Layer 2 of a small transformer language model trained on English Wikipedia (13 layers, counted from 0, width 128).
A neuron's activation on a vector x is SiLU(gate . x) times (in . x), where the dot is the dot product.
The model reads these tokens: "ge" "mon" "ic" " practice" "s" " and" " established" " convention" "s" "," " both" " in" " film" "ma" "king" " and"

The vector x that enters this layer's MLP at each token. A number n stands for (n - 128) times 0.024.
0 "ge": 156, 135, 135, 64, 167, 120, 142, 142, 114, 172, 130, 98, 138, 144, 113, 130, 148, 153, 138, 90, 138, 162, 153, 108, 51, 180, 150, 84, 142, 135, 144, 148, 159, 138, 158, 125, 109, 171, 154, 157, 140, 141, 121, 134, 121, 124, 155, 143, 159, 119, 150, 79, 131, 109, 173, 95, 152, 147, 90, 162, 99, 119, 146, 125, 115, 110, 132, 99, 182, 154, 134, 135, 104, 151, 153, 106, 107, 164, 82, 98, 106, 115, 179, 107, 175, 112, 127, 130, 128, 136, 144, 123, 122, 144, 162, 134, 95, 163, 92, 132, 113, 86, 76, 125, 142, 117, 104, 112, 140, 113, 143, 96, 84, 149, 127, 121, 130, 96, 115, 121, 130, 185, 114, 158, 102, 106, 106, 136
1 "mon": 160, 125, 164, 98, 147, 131, 143, 160, 114, 132, 92, 130, 134, 131, 136, 111, 120, 177, 147, 134, 32, 132, 145, 122, 124, 116, 86, 146, 184, 96, 99, 116, 121, 160, 148, 115, 141, 127, 143, 161, 134, 166, 142, 144, 99, 146, 100, 89, 83, 131, 79, 128, 103, 98, 179, 121, 148, 127, 157, 134, 95, 139, 152, 134, 108, 168, 137, 135, 162, 142, 141, 138, 108, 114, 109, 106, 112, 143, 63, 107, 122, 109, 118, 155, 175, 99, 140, 131, 120, 99, 144, 178, 140, 124, 179, 142, 107, 131, 145, 138, 144, 132, 124, 129, 150, 115, 130, 130, 112, 93, 157, 140, 160, 105, 125, 107, 50, 201, 117, 139, 123, 145, 110, 142, 138, 131, 137, 116
2 "ic": 152, 109, 107, 99, 131, 103, 135, 141, 156, 141, 131, 73, 147, 141, 77, 90, 125, 141, 113, 137, 148, 101, 132, 113, 83, 110, 108, 138, 167, 156, 132, 165, 120, 129, 125, 173, 138, 146, 145, 186, 116, 137, 120, 86, 107, 107, 147, 120, 156, 83, 83, 101, 137, 154, 96, 109, 148, 174, 76, 130, 126, 107, 166, 130, 91, 131, 131, 108, 165, 135, 162, 149, 144, 153, 171, 145, 93, 154, 105, 105, 107, 140, 114, 120, 156, 157, 120, 98, 119, 93, 134, 158, 153, 168, 157, 165, 96, 121, 88, 139, 129, 104, 162, 103, 163, 100, 96, 105, 170, 150, 118, 141, 128, 122, 129, 136, 109, 165, 146, 152, 84, 120, 117, 157, 120, 104, 144, 98
3 " practice": 160, 145, 102, 126, 133, 160, 101, 135, 148, 152, 161, 122, 103, 148, 128, 90, 151, 147, 144, 127, 83, 133, 77, 169, 129, 160, 98, 115, 154, 101, 124, 140, 143, 136, 99, 145, 137, 121, 109, 138, 124, 166, 114, 143, 133, 134, 137, 69, 119, 183, 114, 112, 159, 142, 182, 158, 98, 130, 116, 137, 159, 147, 84, 100, 160, 139, 184, 134, 176, 93, 152, 154, 117, 138, 107, 123, 97, 148, 112, 114, 175, 151, 132, 128, 150, 105, 185, 139, 157, 146, 130, 153, 102, 118, 160, 160, 162, 130, 52, 98, 74, 128, 121, 103, 131, 140, 109, 121, 151, 170, 176, 141, 148, 115, 119, 119, 172, 84, 99, 126, 152, 127, 114, 125, 125, 134, 138, 127
4 "s": 161, 121, 137, 59, 139, 146, 129, 106, 136, 169, 165, 106, 137, 150, 134, 145, 125, 189, 103, 86, 142, 152, 145, 120, 126, 141, 141, 131, 124, 121, 77, 159, 140, 130, 138, 153, 142, 165, 109, 159, 111, 153, 147, 90, 115, 124, 145, 115, 101, 151, 110, 24, 129, 151, 99, 152, 151, 196, 92, 151, 101, 121, 139, 137, 101, 126, 145, 95, 127, 98, 174, 139, 124, 146, 151, 145, 88, 113, 125, 131, 116, 163, 169, 134, 114, 158, 156, 153, 173, 97, 113, 141, 129, 120, 147, 130, 132, 120, 107, 120, 123, 151, 141, 123, 153, 147, 127, 170, 131, 151, 141, 123, 91, 129, 127, 113, 171, 180, 133, 154, 161, 130, 117, 147, 119, 56, 108, 109
5 " and": 74, 135, 133, 163, 121, 140, 113, 142, 112, 177, 144, 89, 120, 120, 120, 119, 126, 98, 126, 124, 60, 111, 118, 134, 119, 124, 122, 126, 88, 136, 70, 111, 148, 156, 135, 163, 138, 176, 74, 150, 93, 101, 175, 115, 156, 110, 125, 113, 133, 159, 118, 70, 143, 118, 118, 120, 145, 108, 81, 151, 109, 119, 94, 117, 140, 89, 95, 120, 118, 134, 130, 117, 99, 165, 141, 112, 125, 138, 131, 119, 116, 135, 104, 128, 118, 159, 98, 135, 113, 112, 101, 136, 132, 133, 182, 146, 112, 133, 122, 49, 111, 99, 78, 167, 113, 109, 122, 124, 115, 89, 166, 166, 201, 129, 136, 129, 183, 138, 125, 128, 114, 110, 123, 172, 111, 129, 137, 132
6 " established": 116, 137, 88, 95, 123, 141, 127, 140, 110, 158, 99, 160, 131, 129, 62, 101, 158, 141, 105, 61, 97, 143, 69, 95, 126, 160, 93, 117, 118, 128, 81, 128, 121, 156, 134, 148, 149, 107, 115, 101, 120, 124, 115, 151, 138, 109, 113, 121, 163, 152, 103, 128, 149, 121, 139, 165, 71, 134, 173, 108, 144, 126, 58, 162, 116, 154, 159, 126, 145, 122, 136, 130, 106, 143, 120, 99, 101, 142, 144, 124, 121, 124, 123, 112, 144, 111, 147, 118, 161, 116, 117, 142, 159, 153, 125, 172, 132, 112, 105, 116, 103, 62, 106, 116, 193, 104, 120, 143, 114, 151, 120, 134, 184, 128, 153, 155, 158, 158, 121, 114, 152, 83, 91, 139, 156, 94, 140, 87
7 " convention": 146, 139, 120, 95, 135, 166, 110, 135, 177, 126, 145, 148, 149, 127, 162, 121, 129, 95, 179, 95, 123, 117, 104, 159, 135, 182, 100, 95, 157, 96, 125, 172, 147, 161, 102, 158, 140, 126, 142, 122, 109, 137, 126, 155, 162, 106, 142, 114, 123, 140, 102, 153, 141, 130, 167, 126, 108, 89, 147, 142, 156, 128, 76, 96, 157, 140, 146, 119, 166, 173, 119, 149, 129, 168, 146, 161, 112, 155, 111, 114, 146, 149, 118, 106, 123, 127, 173, 81, 89, 135, 141, 142, 146, 127, 181, 155, 98, 112, 120, 112, 79, 132, 86, 103, 114, 172, 88, 136, 139, 154, 157, 130, 158, 108, 124, 109, 128, 143, 197, 131, 126, 114, 124, 134, 156, 113, 163, 141
8 "s": 156, 123, 140, 64, 147, 137, 133, 106, 142, 165, 176, 107, 136, 144, 131, 140, 133, 181, 97, 79, 133, 150, 139, 119, 117, 140, 155, 128, 116, 120, 79, 160, 143, 121, 132, 157, 133, 166, 109, 147, 105, 153, 141, 94, 121, 125, 146, 108, 113, 153, 110, 8, 128, 151, 104, 152, 154, 182, 89, 153, 107, 124, 143, 136, 102, 124, 142, 92, 133, 105, 178, 136, 123, 142, 151, 148, 91, 114, 119, 127, 116, 159, 167, 138, 120, 162, 145, 154, 165, 95, 110, 143, 139, 127, 152, 132, 132, 110, 104, 126, 127, 138, 120, 120, 154, 147, 122, 173, 125, 156, 130, 120, 87, 118, 125, 121, 160, 182, 132, 144, 162, 119, 123, 149, 119, 53, 104, 112
9 ",": 20, 131, 116, 142, 146, 133, 131, 128, 112, 168, 124, 140, 146, 110, 141, 99, 135, 117, 90, 112, 110, 129, 137, 120, 142, 152, 129, 144, 155, 133, 130, 135, 136, 135, 106, 145, 162, 135, 123, 129, 79, 121, 144, 115, 153, 142, 145, 129, 137, 119, 157, 100, 119, 151, 132, 128, 138, 119, 115, 133, 117, 115, 113, 98, 155, 150, 117, 142, 117, 128, 138, 71, 113, 100, 127, 174, 133, 136, 120, 114, 107, 147, 158, 127, 118, 128, 132, 186, 122, 117, 128, 162, 134, 152, 228, 142, 119, 114, 128, 94, 94, 98, 96, 130, 174, 116, 127, 113, 119, 111, 144, 121, 167, 109, 133, 116, 143, 180, 130, 109, 151, 120, 133, 122, 98, 85, 136, 124
10 " both": 99, 146, 101, 115, 157, 135, 106, 145, 148, 128, 121, 138, 113, 137, 106, 125, 129, 141, 84, 43, 120, 138, 133, 148, 143, 131, 170, 150, 126, 121, 169, 144, 169, 121, 128, 148, 123, 86, 106, 84, 111, 123, 132, 148, 132, 121, 125, 97, 121, 128, 162, 75, 100, 165, 107, 125, 117, 133, 95, 103, 154, 121, 109, 164, 114, 172, 140, 154, 131, 110, 127, 124, 133, 77, 128, 93, 102, 131, 93, 50, 157, 152, 120, 125, 82, 88, 119, 133, 135, 151, 147, 144, 164, 102, 142, 158, 101, 111, 124, 141, 90, 143, 116, 90, 167, 106, 152, 133, 126, 128, 156, 128, 191, 122, 160, 105, 102, 168, 141, 159, 141, 129, 99, 156, 111, 82, 101, 110
11 " in": 104, 140, 123, 138, 102, 148, 133, 165, 126, 125, 153, 122, 135, 118, 132, 127, 127, 132, 140, 100, 118, 129, 114, 139, 147, 123, 109, 125, 145, 131, 112, 132, 174, 147, 124, 119, 106, 155, 87, 111, 119, 140, 140, 102, 98, 133, 121, 119, 126, 149, 117, 116, 144, 109, 142, 98, 115, 104, 69, 129, 169, 94, 116, 162, 31, 121, 119, 107, 136, 130, 113, 52, 124, 123, 146, 126, 100, 130, 112, 97, 126, 142, 121, 135, 138, 112, 84, 181, 136, 123, 119, 122, 162, 148, 157, 125, 137, 132, 105, 120, 90, 99, 118, 127, 197, 123, 149, 137, 89, 104, 176, 118, 140, 108, 161, 119, 144, 121, 110, 138, 117, 156, 139, 117, 133, 100, 138, 143
12 " film": 136, 108, 138, 98, 118, 107, 182, 127, 156, 99, 86, 163, 107, 168, 83, 120, 124, 129, 144, 120, 97, 135, 163, 106, 114, 132, 169, 130, 120, 127, 174, 105, 124, 132, 150, 168, 117, 159, 143, 118, 106, 119, 127, 138, 166, 116, 134, 119, 126, 97, 136, 134, 129, 120, 90, 133, 69, 111, 125, 132, 149, 107, 134, 120, 129, 147, 128, 114, 158, 230, 175, 132, 120, 187, 102, 131, 117, 171, 131, 108, 114, 146, 150, 132, 148, 133, 99, 106, 108, 67, 100, 188, 143, 120, 139, 168, 138, 156, 126, 110, 152, 129, 138, 96, 142, 135, 97, 148, 100, 153, 202, 137, 143, 88, 107, 154, 135, 160, 86, 88, 102, 120, 158, 131, 139, 109, 143, 106
13 "ma": 81, 135, 90, 121, 129, 56, 115, 184, 147, 158, 156, 115, 167, 132, 89, 164, 85, 162, 122, 112, 154, 137, 129, 113, 86, 121, 127, 116, 177, 107, 107, 145, 122, 147, 134, 119, 147, 105, 110, 167, 114, 121, 121, 131, 115, 148, 110, 114, 179, 103, 79, 101, 136, 130, 163, 94, 150, 103, 114, 151, 103, 120, 125, 151, 146, 152, 125, 105, 208, 174, 129, 125, 118, 109, 112, 117, 145, 165, 104, 147, 118, 77, 135, 106, 141, 126, 146, 156, 182, 98, 150, 131, 210, 129, 161, 131, 107, 138, 70, 127, 177, 113, 128, 133, 130, 107, 131, 137, 119, 157, 139, 120, 98, 130, 145, 138, 106, 144, 116, 104, 87, 112, 125, 123, 122, 131, 108, 111
14 "king": 146, 140, 123, 116, 156, 151, 156, 135, 158, 148, 138, 119, 133, 137, 107, 94, 151, 127, 119, 150, 85, 147, 157, 147, 105, 149, 130, 134, 161, 153, 120, 124, 142, 161, 139, 135, 106, 158, 90, 147, 122, 187, 103, 100, 176, 141, 151, 129, 150, 115, 135, 105, 154, 154, 172, 170, 147, 132, 110, 149, 137, 144, 128, 117, 115, 139, 125, 160, 170, 144, 118, 161, 115, 143, 119, 110, 86, 141, 138, 88, 149, 109, 126, 141, 168, 140, 112, 106, 140, 108, 149, 130, 146, 115, 160, 137, 103, 138, 128, 138, 120, 101, 77, 150, 133, 99, 122, 142, 119, 180, 86, 116, 152, 147, 139, 165, 117, 161, 120, 138, 137, 117, 130, 165, 131, 54, 117, 44
15 " and": 74, 138, 136, 167, 114, 126, 123, 134, 115, 175, 150, 79, 122, 126, 128, 107, 106, 97, 121, 144, 63, 108, 127, 139, 119, 125, 125, 119, 83, 137, 74, 107, 149, 154, 137, 156, 121, 190, 71, 148, 97, 100, 183, 115, 152, 104, 114, 118, 134, 146, 117, 67, 139, 120, 115, 108, 147, 101, 79, 156, 108, 131, 99, 123, 143, 87, 98, 124, 124, 145, 135, 121, 98, 170, 137, 107, 120, 140, 131, 118, 117, 135, 102, 135, 122, 163, 97, 137, 113, 108, 103, 139, 141, 138, 182, 149, 115, 145, 123, 56, 114, 106, 84, 171, 108, 110, 129, 131, 116, 92, 157, 163, 193, 130, 128, 132, 172, 123, 123, 135, 110, 113, 124, 173, 117, 130, 141, 126

Each question shows the input weights of one neuron of the MLP. A number n stands for (n - 128) times 0.0023.

n289 gate: 118, 143, 112, 138, 142, 125, 140, 107, 156, 136, 118, 127, 119, 197, 122, 127, 120, 139, 162, 134, 125, 153, 106, 107, 137, 137, 115, 115, 102, 116, 154, 119, 101, 148, 142, 143, 117, 97, 108, 120, 149, 134, 150, 162, 122, 101, 138, 159, 105, 121, 124, 124, 161, 149, 108, 104, 131, 129, 122, 151, 134, 154, 142, 132, 129, 140, 129, 142, 80, 115, 140, 140, 114, 125, 147, 148, 111, 155, 91, 158, 148, 82, 144, 142, 91, 79, 119, 155, 143, 165, 125, 111, 141, 134, 158, 120, 115, 94, 111, 140, 171, 139, 137, 163, 137, 166, 135, 143, 127, 100, 91, 161, 99, 189, 123, 112, 123, 104, 153, 150, 139, 150, 105, 137, 116, 121, 76, 130
n289 in: 111, 129, 123, 99, 134, 104, 113, 123, 127, 125, 157, 132, 108, 127, 144, 142, 116, 113, 143, 134, 117, 192, 128, 73, 139, 123, 139, 115, 80, 118, 153, 152, 127, 125, 147, 124, 87, 131, 117, 111, 90, 169, 164, 139, 174, 159, 148, 118, 119, 150, 92, 138, 162, 166, 151, 152, 135, 102, 142, 182, 121, 162, 110, 177, 132, 123, 156, 149, 101, 134, 85, 125, 134, 130, 112, 122, 115, 121, 93, 128, 156, 94, 133, 115, 140, 107, 166, 130, 102, 133, 80, 121, 157, 143, 138, 133, 117, 139, 117, 125, 144, 106, 145, 140, 125, 115, 122, 136, 139, 103, 150, 136, 135, 139, 140, 139, 150, 134, 140, 164, 137, 117, 111, 128, 162, 140, 134, 125
On which token does it fire most, and how strongly? 2 "ic", at about 0.091

n133 gate: 123, 91, 127, 124, 103, 173, 125, 131, 129, 144, 127, 154, 113, 164, 124, 117, 137, 149, 154, 130, 135, 129, 126, 158, 123, 147, 72, 147, 125, 145, 133, 125, 124, 124, 125, 135, 129, 81, 115, 102, 108, 135, 103, 117, 98, 140, 128, 131, 135, 125, 160, 124, 126, 143, 118, 135, 142, 101, 89, 131, 148, 131, 112, 125, 139, 95, 157, 152, 147, 156, 117, 153, 114, 134, 80, 173, 78, 131, 161, 113, 95, 109, 151, 162, 98, 128, 148, 117, 122, 115, 138, 99, 100, 99, 110, 162, 121, 106, 125, 85, 98, 112, 125, 112, 120, 98, 115, 159, 109, 102, 126, 108, 117, 142, 107, 147, 132, 134, 123, 86, 160, 110, 127, 152, 150, 149, 103, 119
n133 in: 130, 111, 122, 142, 139, 175, 133, 134, 138, 132, 119, 183, 118, 124, 103, 125, 118, 121, 177, 144, 134, 105, 122, 169, 105, 122, 103, 148, 98, 137, 150, 119, 130, 141, 126, 135, 115, 77, 137, 108, 92, 127, 121, 111, 118, 123, 121, 135, 123, 129, 157, 142, 122, 131, 145, 134, 137, 106, 134, 114, 120, 136, 143, 94, 144, 129, 133, 151, 134, 131, 113, 117, 103, 129, 118, 152, 128, 134, 149, 142, 91, 123, 140, 136, 130, 113, 122, 133, 129, 138, 130, 113, 98, 128, 97, 143, 128, 119, 176, 136, 130, 131, 151, 117, 123, 119, 115, 163, 117, 99, 142, 120, 142, 139, 80, 122, 123, 122, 149, 107, 157, 154, 94, 187, 140, 131, 104, 140
On which token does it fire most, and how strongly? 13 "ma", at about 0.12

n167 gate: 126, 122, 127, 107, 149, 102, 162, 98, 151, 152, 115, 131, 105, 167, 144, 91, 117, 86, 149, 149, 127, 127, 141, 98, 138, 125, 120, 180, 131, 122, 149, 160, 118, 137, 107, 143, 141, 135, 78, 135, 154, 150, 139, 172, 105, 131, 98, 138, 127, 130, 110, 109, 122, 110, 96, 132, 138, 123, 122, 153, 151, 127, 84, 128, 129, 104, 143, 137, 112, 155, 112, 122, 131, 131, 139, 110, 108, 117, 172, 122, 112, 90, 160, 127, 100, 121, 111, 156, 117, 123, 127, 121, 123, 120, 126, 147, 142, 138, 150, 92, 142, 133, 136, 103, 112, 147, 111, 128, 150, 167, 114, 152, 140, 198, 123, 171, 140, 118, 146, 116, 132, 153, 122, 141, 153, 136, 156, 105
n167 in: 158, 138, 122, 146, 147, 115, 110, 167, 154, 137, 138, 133, 106, 163, 129, 154, 154, 147, 125, 143, 141, 106, 111, 141, 102, 171, 173, 130, 115, 152, 152, 90, 132, 105, 115, 158, 120, 145, 119, 133, 115, 110, 148, 112, 113, 120, 148, 119, 140, 101, 138, 167, 136, 161, 125, 133, 123, 144, 107, 108, 119, 105, 129, 122, 151, 163, 103, 110, 122, 129, 120, 141, 100, 160, 114, 98, 118, 119, 138, 137, 141, 150, 109, 159, 137, 117, 139, 121, 97, 108, 152, 120, 96, 130, 130, 140, 138, 106, 120, 117, 119, 176, 109, 166, 130, 125, 176, 81, 135, 113, 135, 96, 116, 115, 112, 91, 109, 127, 100, 125, 117, 120, 159, 104, 59, 96, 120, 111
It fires most on token 12 " film"

n1 gate: 128, 137, 106, 161, 162, 119, 122, 112, 69, 94, 110, 107, 130, 112, 137, 108, 162, 85, 123, 110, 120, 147, 117, 147, 153, 138, 146, 98, 117, 98, 117, 121, 98, 130, 171, 101, 120, 134, 109, 106, 152, 107, 122, 134, 132, 85, 108, 140, 112, 143, 131, 174, 102, 115, 154, 159, 105, 109, 130, 129, 155, 143, 126, 170, 175, 112, 93, 94, 144, 141, 144, 149, 88, 117, 116, 159, 127, 108, 139, 151, 123, 106, 126, 161, 101, 146, 123, 119, 34, 143, 123, 102, 111, 77, 171, 119, 184, 119, 126, 163, 96, 125, 166, 113, 165, 125, 140, 134, 138, 108, 111, 119, 152, 168, 142, 137, 163, 111, 102, 105, 146, 174, 100, 105, 137, 186, 133, 160
n1 in: 116, 160, 108, 122, 170, 123, 142, 116, 96, 115, 132, 88, 134, 133, 132, 118, 193, 132, 106, 107, 99, 135, 132, 85, 161, 154, 129, 68, 97, 82, 134, 153, 140, 116, 161, 100, 113, 138, 109, 132, 142, 128, 117, 153, 150, 122, 94, 120, 104, 129, 104, 141, 105, 134, 138, 132, 66, 134, 95, 118, 158, 139, 151, 163, 154, 86, 125, 129, 143, 143, 127, 125, 107, 90, 151, 129, 103, 145, 108, 127, 130, 123, 111, 118, 139, 136, 163, 112, 96, 144, 151, 104, 145, 110, 159, 153, 171, 116, 124, 126, 101, 136, 149, 73, 154, 132, 111, 148, 100, 132, 125, 92, 149, 125, 154, 121, 161, 153, 129, 151, 101, 158, 111, 142, 161, 150, 162, 97
It fires most on token 13 "ma"

n205 gate: 125, 105, 145, 116, 90, 145, 135, 122, 160, 164, 117, 154, 131, 133, 171, 118, 135, 97, 158, 112, 148, 143, 130, 138, 121, 97, 102, 164, 168, 132, 99, 135, 156, 164, 122, 102, 154, 97, 123, 150, 156, 111, 144, 118, 73, 98, 145, 138, 118, 140, 145, 138, 159, 109, 143, 87, 123, 141, 146, 90, 103, 127, 148, 135, 87, 139, 135, 88, 144, 103, 139, 95, 121, 72, 95, 143, 111, 110, 140, 145, 126, 120, 164, 132, 115, 150, 114, 112, 165, 164, 141, 127, 109, 116, 127, 143, 113, 120, 107, 85, 130, 193, 158, 105, 153, 107, 102, 90, 132, 138, 150, 120, 122, 121, 165, 124, 141, 154, 145, 119, 152, 145, 119, 179, 139, 151, 163, 144
n205 in: 134, 121, 150, 112, 92, 150, 102, 92, 180, 160, 122, 119, 157, 89, 104, 116, 137, 111, 104, 136, 121, 141, 149, 138, 127, 124, 127, 111, 142, 134, 151, 132, 152, 134, 107, 137, 106, 152, 107, 114, 154, 111, 159, 142, 134, 93, 141, 126, 131, 126, 140, 151, 151, 135, 136, 89, 107, 160, 109, 129, 147, 107, 131, 144, 104, 123, 150, 160, 148, 119, 92, 120, 116, 120, 88, 112, 64, 116, 111, 117, 134, 140, 180, 121, 146, 113, 129, 101, 189, 157, 110, 95, 123, 70, 143, 159, 185, 145, 110, 85, 134, 155, 127, 117, 146, 126, 157, 76, 133, 168, 110, 144, 121, 151, 149, 147, 131, 131, 140, 103, 130, 131, 138, 194, 126, 153, 166, 137
On which two tokens does it fire most, strongest first? 11 " in", 3 " practice"

n293 gate: 135, 146, 112, 170, 95, 107, 136, 131, 120, 141, 121, 143, 110, 142, 95, 84, 180, 141, 111, 129, 117, 127, 123, 153, 144, 123, 140, 171, 120, 107, 102, 92, 100, 132, 148, 132, 117, 122, 116, 96, 160, 120, 125, 155, 96, 145, 109, 161, 139, 136, 95, 110, 118, 131, 126, 145, 119, 63, 134, 128, 113, 149, 118, 99, 146, 138, 139, 106, 111, 97, 144, 139, 136, 148, 123, 113, 119, 129, 139, 149, 113, 90, 144, 127, 117, 151, 130, 85, 154, 121, 129, 111, 104, 92, 158, 140, 139, 123, 128, 157, 146, 164, 167, 101, 124, 165, 142, 186, 143, 114, 151, 143, 126, 175, 110, 106, 143, 71, 143, 101, 130, 111, 112, 106, 139, 148, 130, 138
n293 in: 141, 182, 124, 142, 134, 111, 137, 163, 112, 126, 123, 151, 126, 95, 81, 108, 126, 131, 126, 98, 126, 145, 156, 129, 141, 141, 119, 122, 129, 126, 151, 119, 126, 127, 96, 159, 124, 154, 130, 107, 127, 168, 123, 145, 139, 119, 116, 118, 118, 128, 108, 106, 130, 116, 112, 150, 105, 104, 122, 140, 98, 133, 113, 103, 154, 142, 117, 145, 137, 103, 161, 154, 117, 135, 125, 108, 96, 139, 121, 166, 91, 120, 143, 121, 134, 150, 115, 127, 146, 137, 119, 117, 144, 121, 166, 145, 103, 117, 120, 170, 122, 116, 115, 106, 158, 172, 124, 146, 148, 142, 158, 131, 142, 154, 123, 142, 142, 102, 142, 111, 82, 130, 97, 68, 144, 114, 144, 131
On which two tokens does it fire most, strongest first? 3 " practice", 6 " established"

n233 gate: 150, 154, 113, 135, 120, 126, 114, 125, 115, 135, 141, 91, 177, 136, 132, 128, 130, 152, 122, 119, 111, 137, 149, 116, 142, 99, 123, 168, 156, 138, 71, 106, 95, 116, 106, 160, 102, 129, 144, 109, 128, 119, 91, 135, 117, 100, 143, 155, 68, 116, 163, 131, 185, 139, 174, 97, 141, 123, 124, 136, 149, 155, 149, 95, 106, 188, 129, 98, 104, 141, 129, 127, 142, 120, 80, 106, 135, 150, 116, 125, 138, 142, 149, 120, 60, 94, 108, 122, 121, 81, 135, 124, 138, 134, 124, 103, 80, 145, 115, 132, 119, 88, 140, 155, 158, 169, 149, 112, 139, 123, 94, 142, 124, 142, 136, 148, 179, 127, 158, 144, 114, 88, 110, 130, 57, 163, 92, 143
n233 in: 142, 115, 156, 100, 104, 82, 133, 178, 94, 105, 155, 105, 141, 90, 127, 97, 125, 140, 69, 138, 101, 121, 170, 130, 109, 95, 91, 122, 175, 145, 183, 144, 147, 174, 148, 133, 98, 159, 113, 121, 130, 146, 148, 153, 144, 152, 144, 55, 119, 103, 127, 96, 141, 171, 145, 119, 81, 153, 99, 111, 110, 122, 157, 134, 110, 122, 152, 175, 136, 154, 120, 122, 98, 130, 133, 115, 132, 120, 112, 92, 99, 99, 134, 136, 135, 144, 158, 68, 138, 124, 130, 165, 171, 148, 131, 111, 114, 163, 110, 104, 101, 96, 82, 108, 103, 111, 122, 92, 101, 117, 160, 115, 172, 89, 147, 108, 138, 191, 118, 138, 122, 93, 131, 144, 137, 158, 160, 108
On which two tokens does it fire most, strongest first? 2 "ic", 13 "ma"

n40 gate: 159, 84, 129, 175, 148, 120, 117, 145, 121, 123, 114, 108, 117, 62, 143, 141, 130, 125, 160, 133, 89, 133, 99, 122, 152, 132, 116, 122, 109, 147, 116, 155, 79, 115, 139, 131, 89, 143, 137, 137, 141, 125, 119, 126, 120, 115, 151, 84, 102, 133, 117, 124, 147, 113, 122, 159, 128, 150, 139, 128, 129, 125, 135, 133, 120, 137, 94, 96, 94, 127, 93, 155, 108, 90, 104, 105, 137, 126, 112, 123, 128, 148, 153, 86, 107, 152, 114, 112, 88, 95, 126, 150, 158, 131, 112, 96, 102, 98, 129, 124, 105, 101, 129, 152, 122, 148, 135, 105, 126, 121, 156, 179, 72, 156, 125, 152, 170, 140, 114, 110, 159, 101, 165, 112, 109, 129, 99, 174
n40 in: 145, 142, 152, 142, 139, 100, 108, 123, 119, 158, 111, 124, 121, 90, 130, 155, 149, 152, 124, 132, 88, 108, 107, 105, 123, 133, 137, 115, 138, 137, 129, 161, 113, 142, 134, 151, 95, 129, 172, 118, 131, 141, 162, 125, 137, 139, 145, 101, 143, 154, 127, 100, 120, 122, 151, 154, 80, 137, 91, 140, 137, 100, 139, 108, 95, 120, 102, 123, 102, 140, 128, 136, 130, 121, 149, 107, 124, 94, 108, 100, 125, 154, 101, 92, 114, 154, 101, 129, 121, 116, 132, 144, 164, 149, 134, 111, 101, 117, 121, 117, 109, 86, 92, 132, 132, 118, 149, 140, 117, 137, 168, 154, 95, 129, 153, 117, 150, 157, 109, 129, 99, 97, 167, 116, 142, 140, 107, 134
On which token does it fire most, and how strongly? 5 " and", at about 0.2

n230 gate: 135, 155, 155, 114, 135, 178, 135, 140, 168, 132, 160, 160, 126, 125, 128, 92, 137, 141, 153, 166, 115, 111, 89, 118, 98, 151, 96, 131, 150, 132, 128, 142, 156, 128, 106, 154, 122, 145, 153, 111, 112, 123, 127, 133, 129, 128, 123, 109, 148, 158, 159, 125, 128, 124, 86, 145, 147, 92, 146, 128, 133, 160, 137, 171, 126, 137, 159, 114, 112, 129, 115, 158, 99, 153, 114, 110, 131, 116, 112, 141, 115, 139, 141, 137, 144, 167, 98, 143, 121, 126, 157, 116, 103, 135, 167, 103, 122, 106, 115, 149, 142, 135, 153, 143, 130, 115, 138, 119, 127, 132, 137, 109, 174, 138, 151, 131, 129, 117, 151, 156, 147, 113, 117, 130, 161, 115, 105, 113
n230 in: 111, 82, 132, 132, 104, 134, 131, 118, 121, 113, 119, 139, 136, 131, 146, 138, 153, 172, 130, 133, 127, 111, 97, 123, 126, 158, 69, 91, 161, 144, 143, 92, 122, 115, 110, 122, 94, 127, 147, 131, 122, 151, 149, 105, 127, 82, 146, 115, 130, 132, 151, 99, 171, 144, 160, 118, 131, 146, 98, 123, 136, 136, 146, 143, 84, 142, 116, 118, 146, 132, 108, 126, 123, 132, 135, 123, 142, 109, 138, 158, 101, 72, 126, 121, 150, 126, 125, 123, 114, 129, 143, 193, 91, 159, 140, 110, 154, 120, 135, 110, 112, 108, 126, 149, 132, 111, 126, 107, 89, 119, 128, 125, 116, 101, 119, 141, 146, 144, 89, 116, 160, 125, 127, 143, 116, 133, 148, 109
It fires most on token 14 "king"

n203 gate: 134, 138, 113, 129, 119, 130, 121, 97, 114, 126, 110, 166, 114, 156, 152, 124, 153, 159, 144, 135, 104, 147, 106, 121, 104, 136, 119, 187, 131, 87, 122, 112, 118, 147, 94, 139, 102, 60, 170, 122, 122, 123, 164, 112, 69, 90, 141, 134, 155, 152, 167, 166, 140, 123, 79, 90, 156, 160, 119, 134, 122, 109, 152, 117, 137, 125, 114, 77, 116, 79, 125, 103, 146, 124, 111, 139, 133, 129, 137, 138, 112, 112, 133, 140, 139, 138, 123, 138, 117, 123, 121, 117, 118, 94, 84, 137, 138, 92, 157, 112, 133, 153, 139, 145, 106, 111, 165, 124, 120, 144, 114, 123, 103, 175, 110, 128, 172, 133, 170, 92, 120, 143, 146, 142, 144, 143, 116, 108
n203 in: 121, 149, 118, 117, 129, 114, 145, 94, 113, 139, 167, 129, 141, 157, 127, 101, 172, 129, 129, 113, 92, 189, 132, 106, 102, 141, 120, 146, 101, 127, 138, 171, 107, 178, 140, 97, 130, 105, 114, 137, 142, 124, 157, 110, 129, 115, 118, 127, 169, 128, 116, 140, 140, 124, 89, 109, 102, 126, 78, 112, 154, 117, 142, 154, 148, 95, 103, 118, 137, 75, 94, 101, 136, 137, 101, 128, 130, 100, 122, 115, 122, 103, 145, 139, 177, 103, 125, 121, 157, 149, 127, 144, 147, 96, 96, 145, 165, 97, 120, 101, 161, 159, 112, 147, 107, 93, 135, 152, 140, 134, 170, 103, 125, 124, 137, 104, 142, 162, 149, 93, 148, 158, 179, 152, 121, 141, 135, 101
It fires most on token 7 " convention"